Layer 5 of a small transformer language model trained on English Wikipedia (22 layers, counted from 0, width 64).
A neuron's activation on a vector x is SiLU(gate . x) times (in . x), where the dot is the dot product.

Input weights of the MLP neurons that the questions are about. A number n stands for n times 0.0053.
n7 gate: 40 -13 -7 -14 44 5 2 51 -7 -20 -39 16 -20 -22 26 24 19 -8 22 -2 -77 -8 0 7 45 15 0 23 -8 -42 -15 7 27 -42 -17 -29 -46 24 -24 -21 11 -6 24 -2 85 -1 12 16 74 -46 10 23 7 -17 28 10 12 -60 24 16 -24 -2 -25 14
n11 gate: 18 33 0 -29 -25 17 -10 0 -17 53 -22 -10 11 7 9 -29 -52 15 -25 -28 -94 14 28 -8 37 -28 -27 -32 40 -13 -58 -4 66 2 -3 -42 -29 -17 -27 29 2 9 -24 31 26 8 -29 58 62 -10 11 -19 -43 -5 12 21 -19 -49 -15 -39 8 2 62 -36
n17 gate: 56 6 4 -31 -84 16 -30 15 22 -14 16 23 -25 -52 -25 58 49 -29 6 -10 -29 20 -10 30 11 30 -32 -22 -11 -15 30 -22 19 -29 -17 -42 -27 18 1 17 13 -38 11 -26 -2 -26 -25 -42 31 -21 22 11 23 -3 8 7 -33 57 -8 6 33 -18 8 12
n23 gate: 32 1 39 15 16 -2 21 -14 -18 -13 2 30 1 -3 -5 24 14 14 43 -11 28 7 34 14 12 20 -2 -27 -14 47 20 -48 29 45 -16 -31 -4 -25 -23 -40 -14 -23 -2 3 19 37 -5 -7 9 -27 37 4 -13 9 41 -44 -13 1 10 40 -41 -29 13 -2
n43 gate: -10 14 7 -12 31 11 -45 -12 -2 -32 47 -25 -24 -24 28 -23 -7 -18 -15 10 51 -18 4 2 26 -3 9 -60 -15 25 -21 25 48 -18 -35 -10 -8 29 -8 -42 -15 -32 -62 -14 -1 -28 20 -2 12 10 18 0 -49 11 -75 -11 9 -27 4 51 19 38 7 -23
n118 gate: 44 8 15 -3 -33 -47 13 6 34 53 14 -4 21 29 -32 -21 -42 26 -23 -34 -21 13 25 -4 24 21 -18 26 -17 -6 21 -4 27 -51 13 4 78 -16 4 10 -12 34 20 -34 -26 -13 32 19 -2 37 43 14 50 17 4 -5 8 -11 28 8 -78 23 5 55
n123 gate: 23 -4 -3 16 28 29 39 43 -25 -39 14 -25 -1 45 -43 -56 27 21 -1 17 22 -25 17 -25 3 37 -47 2 27 -22 55 11 -5 -8 -25 29 36 17 10 49 7 -31 7 38 9 5 32 -6 2 -1 -31 26 5 -24 53 3 -25 -8 57 -50 -55 -17 -2 -15
n180 gate: -47 0 5 -3 -6 32 -13 -35 19 -14 -46 27 -20 4 -21 -36 20 -4 -16 14 -22 -42 -15 -5 -8 -7 10 -1 2 22 -59 37 20 15 22 18 21 -11 20 10 24 53 31 50 -31 29 -18 2 -13 -17 12 55 -28 51 23 -6 -24 14 -15 -76 -26 -9 -59 51
n192 gate: 11 -49 5 -4 -25 -33 -3 -58 -12 24 -1 -2 2 -7 19 -11 19 16 -1 9 27 42 4 31 -16 19 45 20 -25 -7 -15 7 4 1 6 -14 54 23 -23 35 -1 36 -34 -18 -11 -45 -50 -20 -16 28 47 27 5 -15 31 14 -19 39 -8 5 -5 -11 14 -17
n193 gate: 37 13 23 -47 50 39 -21 -9 -4 27 4 60 -41 2 5 38 6 44 25 -34 22 -47 7 39 9 14 65 -13 14 58 15 25 -32 17 -1 -24 -29 11 -25 23 -1 -16 -4 -17 -32 -17 -48 -3 5 -18 10 7 41 -6 -10 6 2 -3 11 -10 4 4 -18 -23
n196 gate: -19 25 -4 17 -16 -69 16 3 9 -31 -7 8 5 19 15 11 -28 2 -22 8 -15 -7 6 -38 8 -53 1 5 5 -15 10 16 37 26 -6 -16 -29 -43 -59 2 0 30 22 -11 -20 12 30 8 14 31 14 1 -22 14 -52 -45 18 28 1 18 16 -6 -32 -2
n221 gate: -5 -2 16 -27 7 -25 -9 17 -3 -7 -28 24 -19 82 -37 11 -21 -32 24 -48 -22 10 -4 -48 16 5 28 -16 -15 50 38 -15 -35 10 7 10 -13 -9 32 20 13 28 -64 -13 -35 48 6 -29 -74 -15 -10 -28 18 -9 -17 39 -25 -9 -4 13 4 28 -34 -33
n232 gate: 48 -5 -31 12 16 -19 52 -17 -46 79 -5 24 52 32 -26 -20 -20 4 16 27 -2 -30 -28 11 52 19 29 -16 -16 -27 17 -5 -8 6 -8 -4 -3 -39 -2 -41 9 10 -33 -12 -2 7 -14 7 -39 24 -4 -10 24 11 -29 35 -15 -2 19 -29 -5 -2 3 1
n271 gate: 5 39 17 1 -17 8 -7 -12 13 35 11 37 14 13 -17 6 4 -16 -31 -15 16 4 24 1 -32 23 3 20 27 -4 -28 -46 18 -4 31 8 -21 3 -9 7 6 4 15 -21 16 26 -21 -22 -15 -7 6 41 2 3 -56 -26 13 1 -6 6 14 7 28 21
n281 gate: 31 4 -25 -27 2 -17 -6 11 -12 19 -52 35 -2 -37 13 -17 2 -8 0 -5 -4 -25 1 11 21 57 -17 43 26 14 -27 41 -10 -19 -14 30 42 10 30 44 -4 51 -3 10 -4 -11 18 41 -1 11 2 -10 28 24 24 -1 14 -22 4 -42 41 -48 -18 13
n297 gate: -2 0 3 -24 -23 10 -16 26 15 38 13 13 -46 18 -39 -30 14 10 21 10 43 22 -9 46 46 30 -34 -15 35 -9 23 3 7 -33 11 26 -21 12 6 26 -46 8 1 -21 -13 -3 4 -13 34 -29 44 -39 -17 16 1 1 22 -53 9 -15 -7 3 27 25
n7 in: -71 17 18 4 -41 37 36 -24 -33 22 16 13 24 -11 13 -24 -28 14 -21 -38 30 -25 12 10 48 -36 27 21 -23 -4 -7 -7 -29 3 32 3 -43 14 73 25 28 -36 -16 53 29 6 -1 -30 27 23 21 7 -26 17 31 -3 -18 41 -2 61 -16 -20 -37 2
n11 in: -7 -4 25 -35 10 19 -19 -39 -8 -33 -6 1 21 -41 1 -31 36 -29 20 9 23 42 40 -2 -7 -29 -58 -12 -29 -56 -50 -12 24 -36 -12 -10 42 1 -27 42 16 32 23 -50 19 -68 37 -10 10 7 0 -20 -10 -14 5 4 10 -29 9 20 62 -58 26 18
n17 in: 33 55 -21 -14 2 35 42 -10 1 5 -65 5 38 15 37 -46 -9 25 -30 -58 -54 -15 19 27 -27 50 -1 13 -17 -3 -8 8 33 -31 41 10 33 -24 -10 60 5 -44 -5 -52 -24 29 -26 -21 -3 -11 -2 34 8 -23 3 -14 30 28 -30 62 -41 18 27 2
n23 in: 10 -37 11 -8 -43 15 -15 30 -39 27 -3 -15 -33 3 -28 -5 28 -15 -6 47 15 14 12 32 49 -15 -57 44 -8 -6 18 -13 37 -19 -15 14 59 -10 33 -27 26 -9 8 -46 -22 -40 -3 -20 7 35 -52 46 -17 31 8 20 -49 12 1 8 3 -6 35 -20
n43 in: -2 8 0 6 75 -32 -9 16 -47 -24 -32 -36 13 45 -45 56 -20 -20 28 -2 11 -4 -26 -25 -5 35 -12 13 -44 58 2 -35 -13 -10 8 -2 -67 25 -3 12 0 -3 10 15 2 2 -21 28 29 4 -27 -4 -18 -2 -39 21 38 40 5 -48 -23 23 -10 11
n118 in: -24 9 -26 -28 5 -11 -2 -43 -75 10 2 25 58 4 -34 11 -20 20 -13 -50 24 3 45 -38 36 -31 -13 -38 -17 -22 25 25 6 -26 38 33 35 49 21 -14 -26 -21 43 8 16 -7 35 -36 2 14 -9 3 6 -4 13 -9 -7 -7 26 46 3 40 -60 -21
n123 in: 41 1 -47 6 -15 13 12 -3 49 -10 18 -29 11 27 11 -21 -11 19 55 -15 0 22 11 48 6 -26 15 20 17 20 -21 34 -9 -15 -12 4 -23 15 -14 -82 6 38 4 3 59 11 -26 -29 55 -17 -11 31 7 19 -10 44 42 49 2 15 -19 -1 -14 -4
n180 in: 12 -53 -18 44 -57 -53 -3 -54 22 23 -3 22 -21 22 -3 -92 -4 26 -29 24 39 -2 -20 14 -43 -24 -5 -7 40 -26 33 40 -21 31 43 -6 31 23 43 23 17 5 -47 -4 -23 46 24 -45 7 34 -33 -6 18 9 -7 -40 -6 -26 11 75 9 -32 -1 19
n192 in: -38 19 -10 21 -2 -17 -13 -28 -28 -1 -5 11 -31 -21 5 22 -43 1 36 10 23 1 26 1 -20 3 -30 23 14 -47 -28 -16 -11 10 18 -16 -16 -15 -16 -60 10 16 -22 -14 25 30 -20 31 -71 23 7 22 -25 28 13 1 34 26 -34 -36 -37 -1 -16 24
n193 in: -9 -10 -4 -31 -13 36 -19 -2 16 -28 63 -46 0 -23 31 22 -5 23 -4 -12 27 -33 24 19 -13 -8 33 8 -21 -4 -54 -17 32 59 15 -11 -51 17 -36 35 20 -2 -2 -19 -32 -18 -35 39 10 21 -4 31 -29 -4 8 -3 -14 -23 1 -22 -9 -16 6 9
n196 in: -30 -7 28 9 -28 -15 -20 -4 -25 5 -12 -28 11 48 -8 -22 24 9 -14 4 -25 -53 12 -11 -11 1 -30 11 12 37 19 -26 -16 8 26 -1 3 -17 7 -5 9 -5 -11 -16 16 -14 16 4 -19 -16 19 30 -10 14 -12 -8 33 25 -9 -24 -4 -14 8 10
n221 in: 29 -26 -50 -12 72 53 -6 36 -17 -7 -38 -30 16 54 1 41 -34 -11 29 39 -25 -17 -10 10 3 18 -5 -23 -9 67 -52 -11 -9 15 9 25 20 5 -2 14 24 -14 -36 23 14 44 0 -82 -11 38 32 -32 3 4 8 -1 15 14 1 36 -11 49 18 -23
n232 in: -2 -9 -22 14 4 -28 36 11 -19 18 17 -41 2 23 5 6 -13 -20 9 34 8 16 9 22 -21 48 3 10 9 -23 -7 45 -15 4 35 -22 -25 38 17 30 -15 7 -19 23 16 35 -3 53 -8 43 53 -13 -21 -19 28 -2 13 25 14 -78 -4 -35 22 19
n271 in: 8 12 -7 -14 -23 1 8 -20 -19 29 -27 4 29 7 7 23 27 -27 -43 16 23 13 2 14 -50 35 -55 11 -8 19 12 20 42 -21 28 15 -17 -20 8 -14 -8 -33 56 -44 -9 25 11 -4 10 -50 -12 13 -8 -46 -11 -14 14 -21 -14 -29 17 -34 -16 27
n281 in: -41 -29 55 -4 -27 -31 27 -20 21 -31 -18 21 21 31 7 19 35 0 -31 23 30 1 -21 -45 9 -16 -8 -32 -15 -55 5 -57 -27 -10 22 14 29 -32 0 10 -3 -22 -18 -37 5 15 39 -1 -12 -42 -53 -39 23 -9 9 19 11 -19 -30 3 6 10 39 17
n297 in: -51 -16 4 8 -19 -11 -17 9 -20 17 29 -39 22 26 26 -29 11 -6 -22 26 -15 -23 -13 -16 -14 10 2 -82 -40 7 -17 13 -46 -35 7 -7 5 15 9 -11 -22 -21 12 -29 23 32 9 94 10 9 -23 -7 -15 10 -30 -10 0 11 -47 1 8 11 31 -24

Each question shows a token from some text and the vector x that enters the MLP there. A number n stands for n times 0.00014.

"ersh": -1 4 -1 -3 -39 -12 0 -1 -10 -15 -40 2 -21 41 -9 2 -8 0 -17 2 12 -11 -14 0 0 0 -5 21 6 24 2 -10 0 7 22 -2 7 10 -1 0 7 11 -16 -8 -10 7 -8 14 -10 1 -3 2 -1 3 -3 6 -5 11 -11 -3 29 1 7 -5
Which of these neurons fires most? n180

"Im": -1 -17 0 -5 -18 -4 0 -1 -1 -9 -16 1 -7 -34 -11 -1 -10 -1 -17 1 19 -1 -47 -7 0 1 -9 0 6 8 -3 3 -1 1 14 9 24 4 10 0 5 4 0 -50 -2 11 5 4 -5 -2 5 0 1 -6 1 12 8 -32 -14 3 22 1 4 -7
Which of these neurons fires most? n281

"The ": 1 -10 0 -3 8 -9 0 0 -6 4 5 0 -2 18 -26 -1 -1 1 -18 -11 15 -10 18 -4 0 1 5 11 2 26 -6 -7 0 -5 11 10 -2 7 0 1 -14 7 21 3 2 2 37 12 2 2 1 0 -2 -3 2 3 6 -13 -5 -1 20 -4 5 -10
The three highest activations, in order: n17, n118, n192

"high": 0 -22 -1 -4 -18 0 0 0 -18 -11 6 -1 -9 -7 -13 0 -9 1 -12 -9 13 -8 8 -4 0 0 2 26 -2 33 3 -4 0 17 12 -2 0 11 0 -1 7 11 1 2 -9 -4 66 10 -3 14 11 11 -3 -3 0 19 -20 -7 -1 5 -13 -1 -3 6
Which of these neurons fires most? n118

"that ": 3 29 -1 5 -4 6 -2 0 -13 2 -42 -12 -6 -5 19 1 1 1 -1 1 23 -2 10 -1 0 0 -6 -23 0 4 -21 -10 0 -21 11 0 12 14 -4 -2 -5 3 14 14 -6 3 41 29 3 -5 3 -9 -3 -1 3 -3 3 -12 -9 8 -17 -7 -4 -12
The two highest activations, in order: n11, n281

"u": -2 -1 -1 13 -15 -2 1 0 -15 -15 -33 -1 2 -23 19 -2 -5 -1 -15 11 1 24 -21 0 0 0 -5 5 -2 24 -9 -6 -2 3 6 4 6 10 16 -2 6 10 -10 -26 -6 8 -27 -4 -4 -5 17 -3 0 -6 -2 5 -13 -3 -12 0 5 2 4 4
The most active neuron and its activation: n123, at about 3.3e-06

"add": -1 -4 0 4 18 3 0 -1 -3 -17 -29 12 -32 8 3 0 -19 0 2 -11 -22 -22 -28 -2 0 0 -2 29 -1 31 6 1 -1 1 17 4 2 -2 7 -2 9 11 -2 0 -4 -5 16 6 -3 23 2 3 -2 5 1 16 1 -18 -4 0 -14 1 11 -3
Which of these neurons fires most? n221

"er ": -2 18 -1 13 -19 -2 -2 0 0 -4 47 -4 0 -15 -9 -2 -14 -1 -7 -13 16 -6 -24 3 0 0 0 -16 11 32 -10 -5 0 -4 14 2 -4 -3 2 2 -10 10 9 3 -4 -3 -10 9 8 -13 -1 -7 -2 -5 -1 -11 -2 -12 -8 1 21 1 -1 -12
Which of these neurons fires most? n297

"Bu": 1 -21 -1 6 9 -4 1 0 -6 3 -1 -9 -7 9 -21 -2 -9 0 -10 -4 16 19 -19 0 0 0 -8 -10 6 10 2 7 0 20 15 -2 32 28 -5 0 3 8 5 -11 -20 11 -21 6 -8 -31 16 -3 1 -7 1 15 -17 1 -14 -1 17 0 -3 4
The two highest activations, in order: n7, n180

"or ": -2 -16 -1 6 -16 -10 -3 2 -10 -6 -3 -3 7 8 22 -1 -4 0 -5 9 21 -3 -40 4 1 -1 4 -15 8 6 -12 -7 0 7 5 4 -16 1 -9 1 -8 5 -1 -28 -3 10 -12 -8 9 2 16 -3 -3 -5 1 0 -5 3 -5 4 1 -6 5 -15
Which of these neurons fires most? n118

"he": -2 -11 -1 0 -16 12 1 -1 3 -17 -33 7 0 -9 -2 -2 -16 1 -6 -1 9 -13 12 4 0 0 -16 7 4 42 6 -3 -2 9 9 -8 14 -13 4 -3 5 6 -7 -9 -1 -6 42 -6 1 28 7 4 0 -6 0 -5 3 24 -13 -2 36 0 7 2
The two highest activations, in order: n196, n221

"ist ": -1 3 -1 13 1 4 -5 0 -12 -5 34 0 7 -9 -4 -1 -13 0 2 -11 37 -4 -14 1 0 -1 -6 -11 11 19 -11 1 0 -9 23 5 2 -8 4 -1 -9 7 2 -26 -2 1 35 3 10 -24 6 -6 -1 1 0 -19 -3 -13 -9 3 -5 -4 -4 0
Which of these neurons fires most? n297

"ek ": 0 28 -1 13 9 9 -3 1 16 -5 5 1 12 -3 -13 -1 -7 -1 2 0 11 -10 -57 5 0 -1 -9 4 1 19 3 -6 0 -1 10 3 9 -9 14 0 -8 7 1 -23 -3 -6 -4 4 11 0 5 -6 -2 -9 0 -12 1 -6 -10 -3 -39 -1 2 9
Which of these neurons fires most? n11

"ing": -1 6 -1 8 9 -3 0 -1 -14 -10 -30 8 -30 36 -31 -2 0 -1 -18 -3 -12 10 -15 -4 0 0 -3 8 10 -5 2 -6 -1 4 10 2 -2 -5 21 -1 8 13 4 -10 14 9 -1 12 -3 -18 8 3 -2 -6 -1 6 -2 -11 -6 4 -3 -3 12 -3
The most active neuron and its activation: n193, at about 2.9e-06

"the ": 1 -6 0 4 15 -1 0 0 -11 3 6 5 -7 25 -18 -1 -1 1 -13 -5 11 -13 9 -3 0 0 3 -1 0 28 -8 -7 -1 -2 16 6 -10 -1 -4 -1 -15 6 16 7 2 7 14 10 1 7 1 -5 -2 -4 2 -2 4 -12 -7 1 10 -4 4 -9
Which of these neurons fires most? n17

"), ": 4 31 -1 8 -9 9 0 0 -2 -2 11 -1 -8 16 11 -1 -9 -2 6 -4 -17 18 28 -3 0 0 -11 -7 1 -2 -5 -9 0 3 -5 10 -34 8 -19 0 -11 17 10 -34 -4 -3 4 12 2 -13 1 6 0 -6 2 -1 1 -9 -8 3 10 2 -4 -15
The three highest activations, in order: n180, n11, n271

"f": -2 -9 -1 0 17 -20 3 0 9 -21 -58 1 -3 13 -1 0 -9 2 -1 9 -7 4 2 1 0 0 -3 11 -5 -10 2 -3 -2 6 11 6 -2 -12 20 -4 4 12 -5 5 -1 0 39 -10 1 -4 8 1 0 -3 -1 7 -3 -4 -13 2 3 4 9 -17
The three highest activations, in order: n193, n221, n281

"of ": 0 -8 0 1 0 -4 0 -2 -32 -4 5 -7 -5 -21 27 0 -6 0 -10 -12 17 16 -38 -2 0 0 -1 -17 5 22 -2 -9 -1 -15 -5 -5 -13 -10 9 -1 -9 0 3 -18 4 -4 3 0 9 -21 12 -5 -3 -10 3 2 4 2 -9 6 12 -2 -2 2
The most active neuron and its activation: n180, at about 2.4e-06

"ers ": 0 30 -1 9 -6 6 -2 1 3 2 -21 -1 -6 -12 -3 -2 -7 -1 -6 -10 14 -15 -25 -3 0 0 -5 -13 5 33 -2 -4 1 -6 12 5 -17 -5 12 2 -10 15 -3 1 3 -6 -32 6 -1 -21 -11 -7 -1 -3 -1 -11 1 -16 -7 0 -2 1 1 -14
The most active neuron and its activation: n118, at about 2.7e-06

"ed ": -2 18 0 8 14 5 -3 -1 -15 4 21 -1 -1 -24 -45 0 -9 -2 -9 -3 -8 -4 -21 -3 0 -1 -9 -21 9 16 -7 -5 0 1 11 1 -12 -7 23 1 -11 13 5 -24 0 -7 14 -3 5 -3 -1 -3 0 -2 0 9 1 -4 -13 5 -14 1 11 6
The three highest activations, in order: n297, n43, n118

"Manag": 1 14 -1 -1 -16 5 2 1 -23 -5 -12 14 8 -3 -13 -2 -15 0 -15 3 -6 -28 -25 -3 0 0 -4 33 3 39 8 1 0 15 12 11 16 11 -8 0 6 15 -3 -18 -1 -10 29 35 -8 -8 1 -9 0 -4 2 11 -2 -16 -7 -1 1 2 5 -1
Which of these neurons fires most? n281

"I": -1 1 -1 8 -24 -2 1 0 -26 -8 -11 -2 26 -24 13 -3 1 1 -7 -7 -11 15 -18 -1 -1 0 4 -20 5 -12 -7 3 -2 0 14 6 4 -3 -9 0 5 -6 4 -16 5 -4 2 14 -6 4 11 2 -2 -7 -3 1 10 -13 -18 5 13 -3 7 -12
Which of these neurons fires most? n11

"mag": 1 -8 0 -2 26 -10 0 2 -2 -5 -54 16 -6 -2 -29 -1 -14 -1 -4 -1 12 -30 -25 -2 0 0 -13 3 5 -9 3 -2 -2 10 -3 16 4 -6 0 1 4 -3 10 -15 -3 0 17 -3 -6 22 -4 -8 1 -4 -1 17 -9 -1 -7 -2 3 -2 14 8
The three highest activations, in order: n281, n221, n180

", ": -1 21 -1 8 -29 -3 -3 0 -4 -6 20 0 -9 32 -3 -2 -5 -2 -1 3 -8 19 4 -5 0 1 -9 -7 -1 25 -1 -14 0 6 7 4 -24 -8 -8 1 -8 11 6 -56 -6 -3 8 12 3 5 6 0 0 -11 0 -5 5 1 -5 -4 -17 1 1 -17
The two highest activations, in order: n196, n297

"rid": -2 11 -1 8 -27 -13 -2 0 -43 -1 -3 13 -9 29 -32 -2 -7 -1 -8 -2 2 6 -21 0 0 0 -7 14 1 42 7 -7 -1 14 1 5 5 1 1 0 9 -6 5 -6 -2 1 -1 24 -3 -19 -1 -5 -1 -2 -2 15 -14 2 -8 6 12 3 8 0
Which of these neurons fires most? n23

"F": 0 -7 -1 0 6 -10 2 -1 0 -18 -11 5 22 0 9 0 -3 1 -8 -1 -10 -4 4 1 -1 0 -2 2 -1 -21 5 0 -1 9 20 7 11 -2 11 0 4 9 3 8 0 -5 4 3 1 -29 10 -1 0 -11 -1 18 5 -8 -20 6 1 2 11 -26
Which of these neurons fires most? n193

"H": -1 -7 -1 1 -7 9 2 -1 -6 -2 21 -4 -6 24 10 0 2 1 -7 4 8 15 -10 3 0 0 -2 20 7 -11 3 1 0 0 28 2 19 6 -2 0 6 -2 19 -9 3 -6 -4 6 -3 -10 5 -7 -1 -10 -2 5 1 0 -21 7 -10 2 1 -16
The most active neuron and its activation: n43, at about 1.3e-06

"out ": -3 23 -1 0 -39 -15 -3 -1 -2 3 -4 -3 -18 4 -15 -2 4 0 -5 -12 -20 -7 -44 1 0 0 -8 -12 7 7 -8 -3 0 1 16 -1 -38 -21 16 1 -6 5 5 -11 -13 -12 44 15 3 14 14 -10 -3 3 0 -12 -3 16 -9 3 -3 2 1 1
The three highest activations, in order: n196, n123, n297

"S": -2 10 -1 0 -6 5 0 -1 -6 -1 14 5 8 4 5 -1 -5 1 -9 8 -15 19 -14 2 -1 0 -4 -6 4 -23 -15 -1 -1 10 38 11 20 8 4 0 4 2 1 -17 -2 -2 -14 4 -2 -5 7 -1 1 -3 -1 25 7 -16 -20 0 0 1 5 -17
The three highest activations, in order: n11, n43, n192

"ering ": 1 18 -1 10 17 -8 -3 -1 -9 8 50 -7 -3 -48 -12 -1 -10 -1 -1 -10 6 13 -37 -2 0 0 -2 -4 7 34 -7 0 1 2 10 -2 -17 10 1 -1 -8 3 1 -34 4 -3 3 14 5 -3 -5 -12 -3 2 -1 -15 5 3 -12 1 9 -1 9 1
The three highest activations, in order: n43, n221, n180

"w": -4 -3 -1 -3 8 -6 0 -1 -13 -15 -58 2 -16 39 20 -2 -12 0 -7 9 9 7 -5 2 0 1 -7 19 7 57 -4 -4 -1 8 14 0 -8 6 10 -2 6 7 7 -2 -2 -13 7 -7 3 -7 -4 -9 -2 -6 -1 27 4 -1 -13 -3 4 5 8 6
Which of these neurons fires most? n221

"R": -1 -7 -1 4 -35 4 1 0 -9 1 14 -3 8 -15 -1 0 -5 0 -2 -3 -11 -2 3 5 0 -1 -5 2 2 9 3 4 -1 8 24 7 13 0 -8 2 7 -5 9 -8 -2 -1 -25 2 1 -13 11 -9 0 -2 -2 20 10 -6 -20 8 31 1 11 -16
Which of these neurons fires most? n17

"K": 0 -10 -1 -1 6 11 1 0 -3 -3 -33 -11 -3 6 18 -1 2 0 -8 0 11 -6 -2 1 0 0 -3 8 3 -7 -6 -4 -1 3 36 10 21 7 4 0 4 3 14 -13 2 0 -11 -7 -6 -7 15 0 0 -5 -2 17 -7 4 -26 2 -3 2 0 -8
The most active neuron and its activation: n192, at about 1.4e-06

"ah ": -1 11 0 7 9 9 -5 -2 7 -16 27 4 -2 20 -29 0 -11 -2 -3 1 17 9 -42 1 0 0 -2 0 14 22 3 0 0 -8 17 10 21 -10 -11 1 -8 0 7 2 -5 -5 13 4 7 8 -6 -8 -2 -4 -2 -17 -7 -16 -11 -1 6 0 4 -3
The most active neuron and its activation: n7, at about 5.6e-06

"an ": -3 -6 0 5 4 -6 -2 1 7 -15 55 -2 -4 -3 -29 -1 -11 -1 -2 -6 -6 -29 -18 2 0 0 0 -2 9 22 6 -4 0 -4 6 6 18 3 -4 0 -10 11 4 -3 7 12 7 -25 8 4 1 -7 -4 -2 1 -2 -3 7 -8 5 0 -2 2 -16
The most active neuron and its activation: n11, at about 3.4e-06

"acc": 0 -10 -1 1 1 15 1 0 2 -15 -66 4 -23 20 9 -2 -18 1 -15 7 -4 -34 -26 -4 -1 0 -4 33 2 -22 3 3 -2 2 17 3 6 7 5 -2 3 13 -16 -13 -8 4 28 0 -4 -15 4 -8 0 -3 1 0 -1 18 0 1 9 0 7 -15
Which of these neurons fires most? n281

". ": 1 28 0 4 -26 -10 -3 1 -17 -5 1 6 -19 9 26 -1 -3 -2 -12 -6 30 15 23 -4 0 0 -10 -18 -2 -2 5 0 -1 -1 17 1 41 -14 -4 -2 -10 5 -4 -33 4 -12 13 -1 5 14 6 1 -4 0 0 -5 -4 -3 -4 6 -5 1 2 -18
Which of these neurons fires most? n118

"ext": -1 -22 0 -2 10 -2 -1 0 -15 -8 -14 2 -37 36 -8 -2 -23 1 -6 4 2 4 -37 -3 0 1 1 2 -1 -23 -10 -3 -1 0 12 5 -17 17 4 0 9 6 11 7 6 -3 42 10 -5 29 2 5 0 -3 2 5 -16 -25 -2 7 -15 0 4 -8
The three highest activations, in order: n17, n221, n271

"Sh": -1 13 -1 -1 -37 1 0 -1 -1 -9 15 -1 -6 54 5 0 -5 2 -10 4 -1 -23 -16 1 0 1 -11 17 3 15 -4 -7 -1 5 31 6 16 5 -3 0 4 5 3 -9 -2 7 7 12 -6 7 3 3 -1 -3 -3 20 7 -8 -26 0 15 0 2 -4
Which of these neurons fires most? n196

"ah": -1 4 -1 6 5 15 0 0 -24 -15 2 5 -31 20 -21 0 -7 0 -15 0 24 7 -21 1 0 0 -8 -7 10 15 -19 -3 -1 -1 13 0 9 -10 -2 -3 7 -2 8 -8 -9 -8 17 4 -3 -18 8 0 -2 -6 -2 -6 -6 -4 -13 1 18 1 -1 -5
Which of these neurons fires most? n7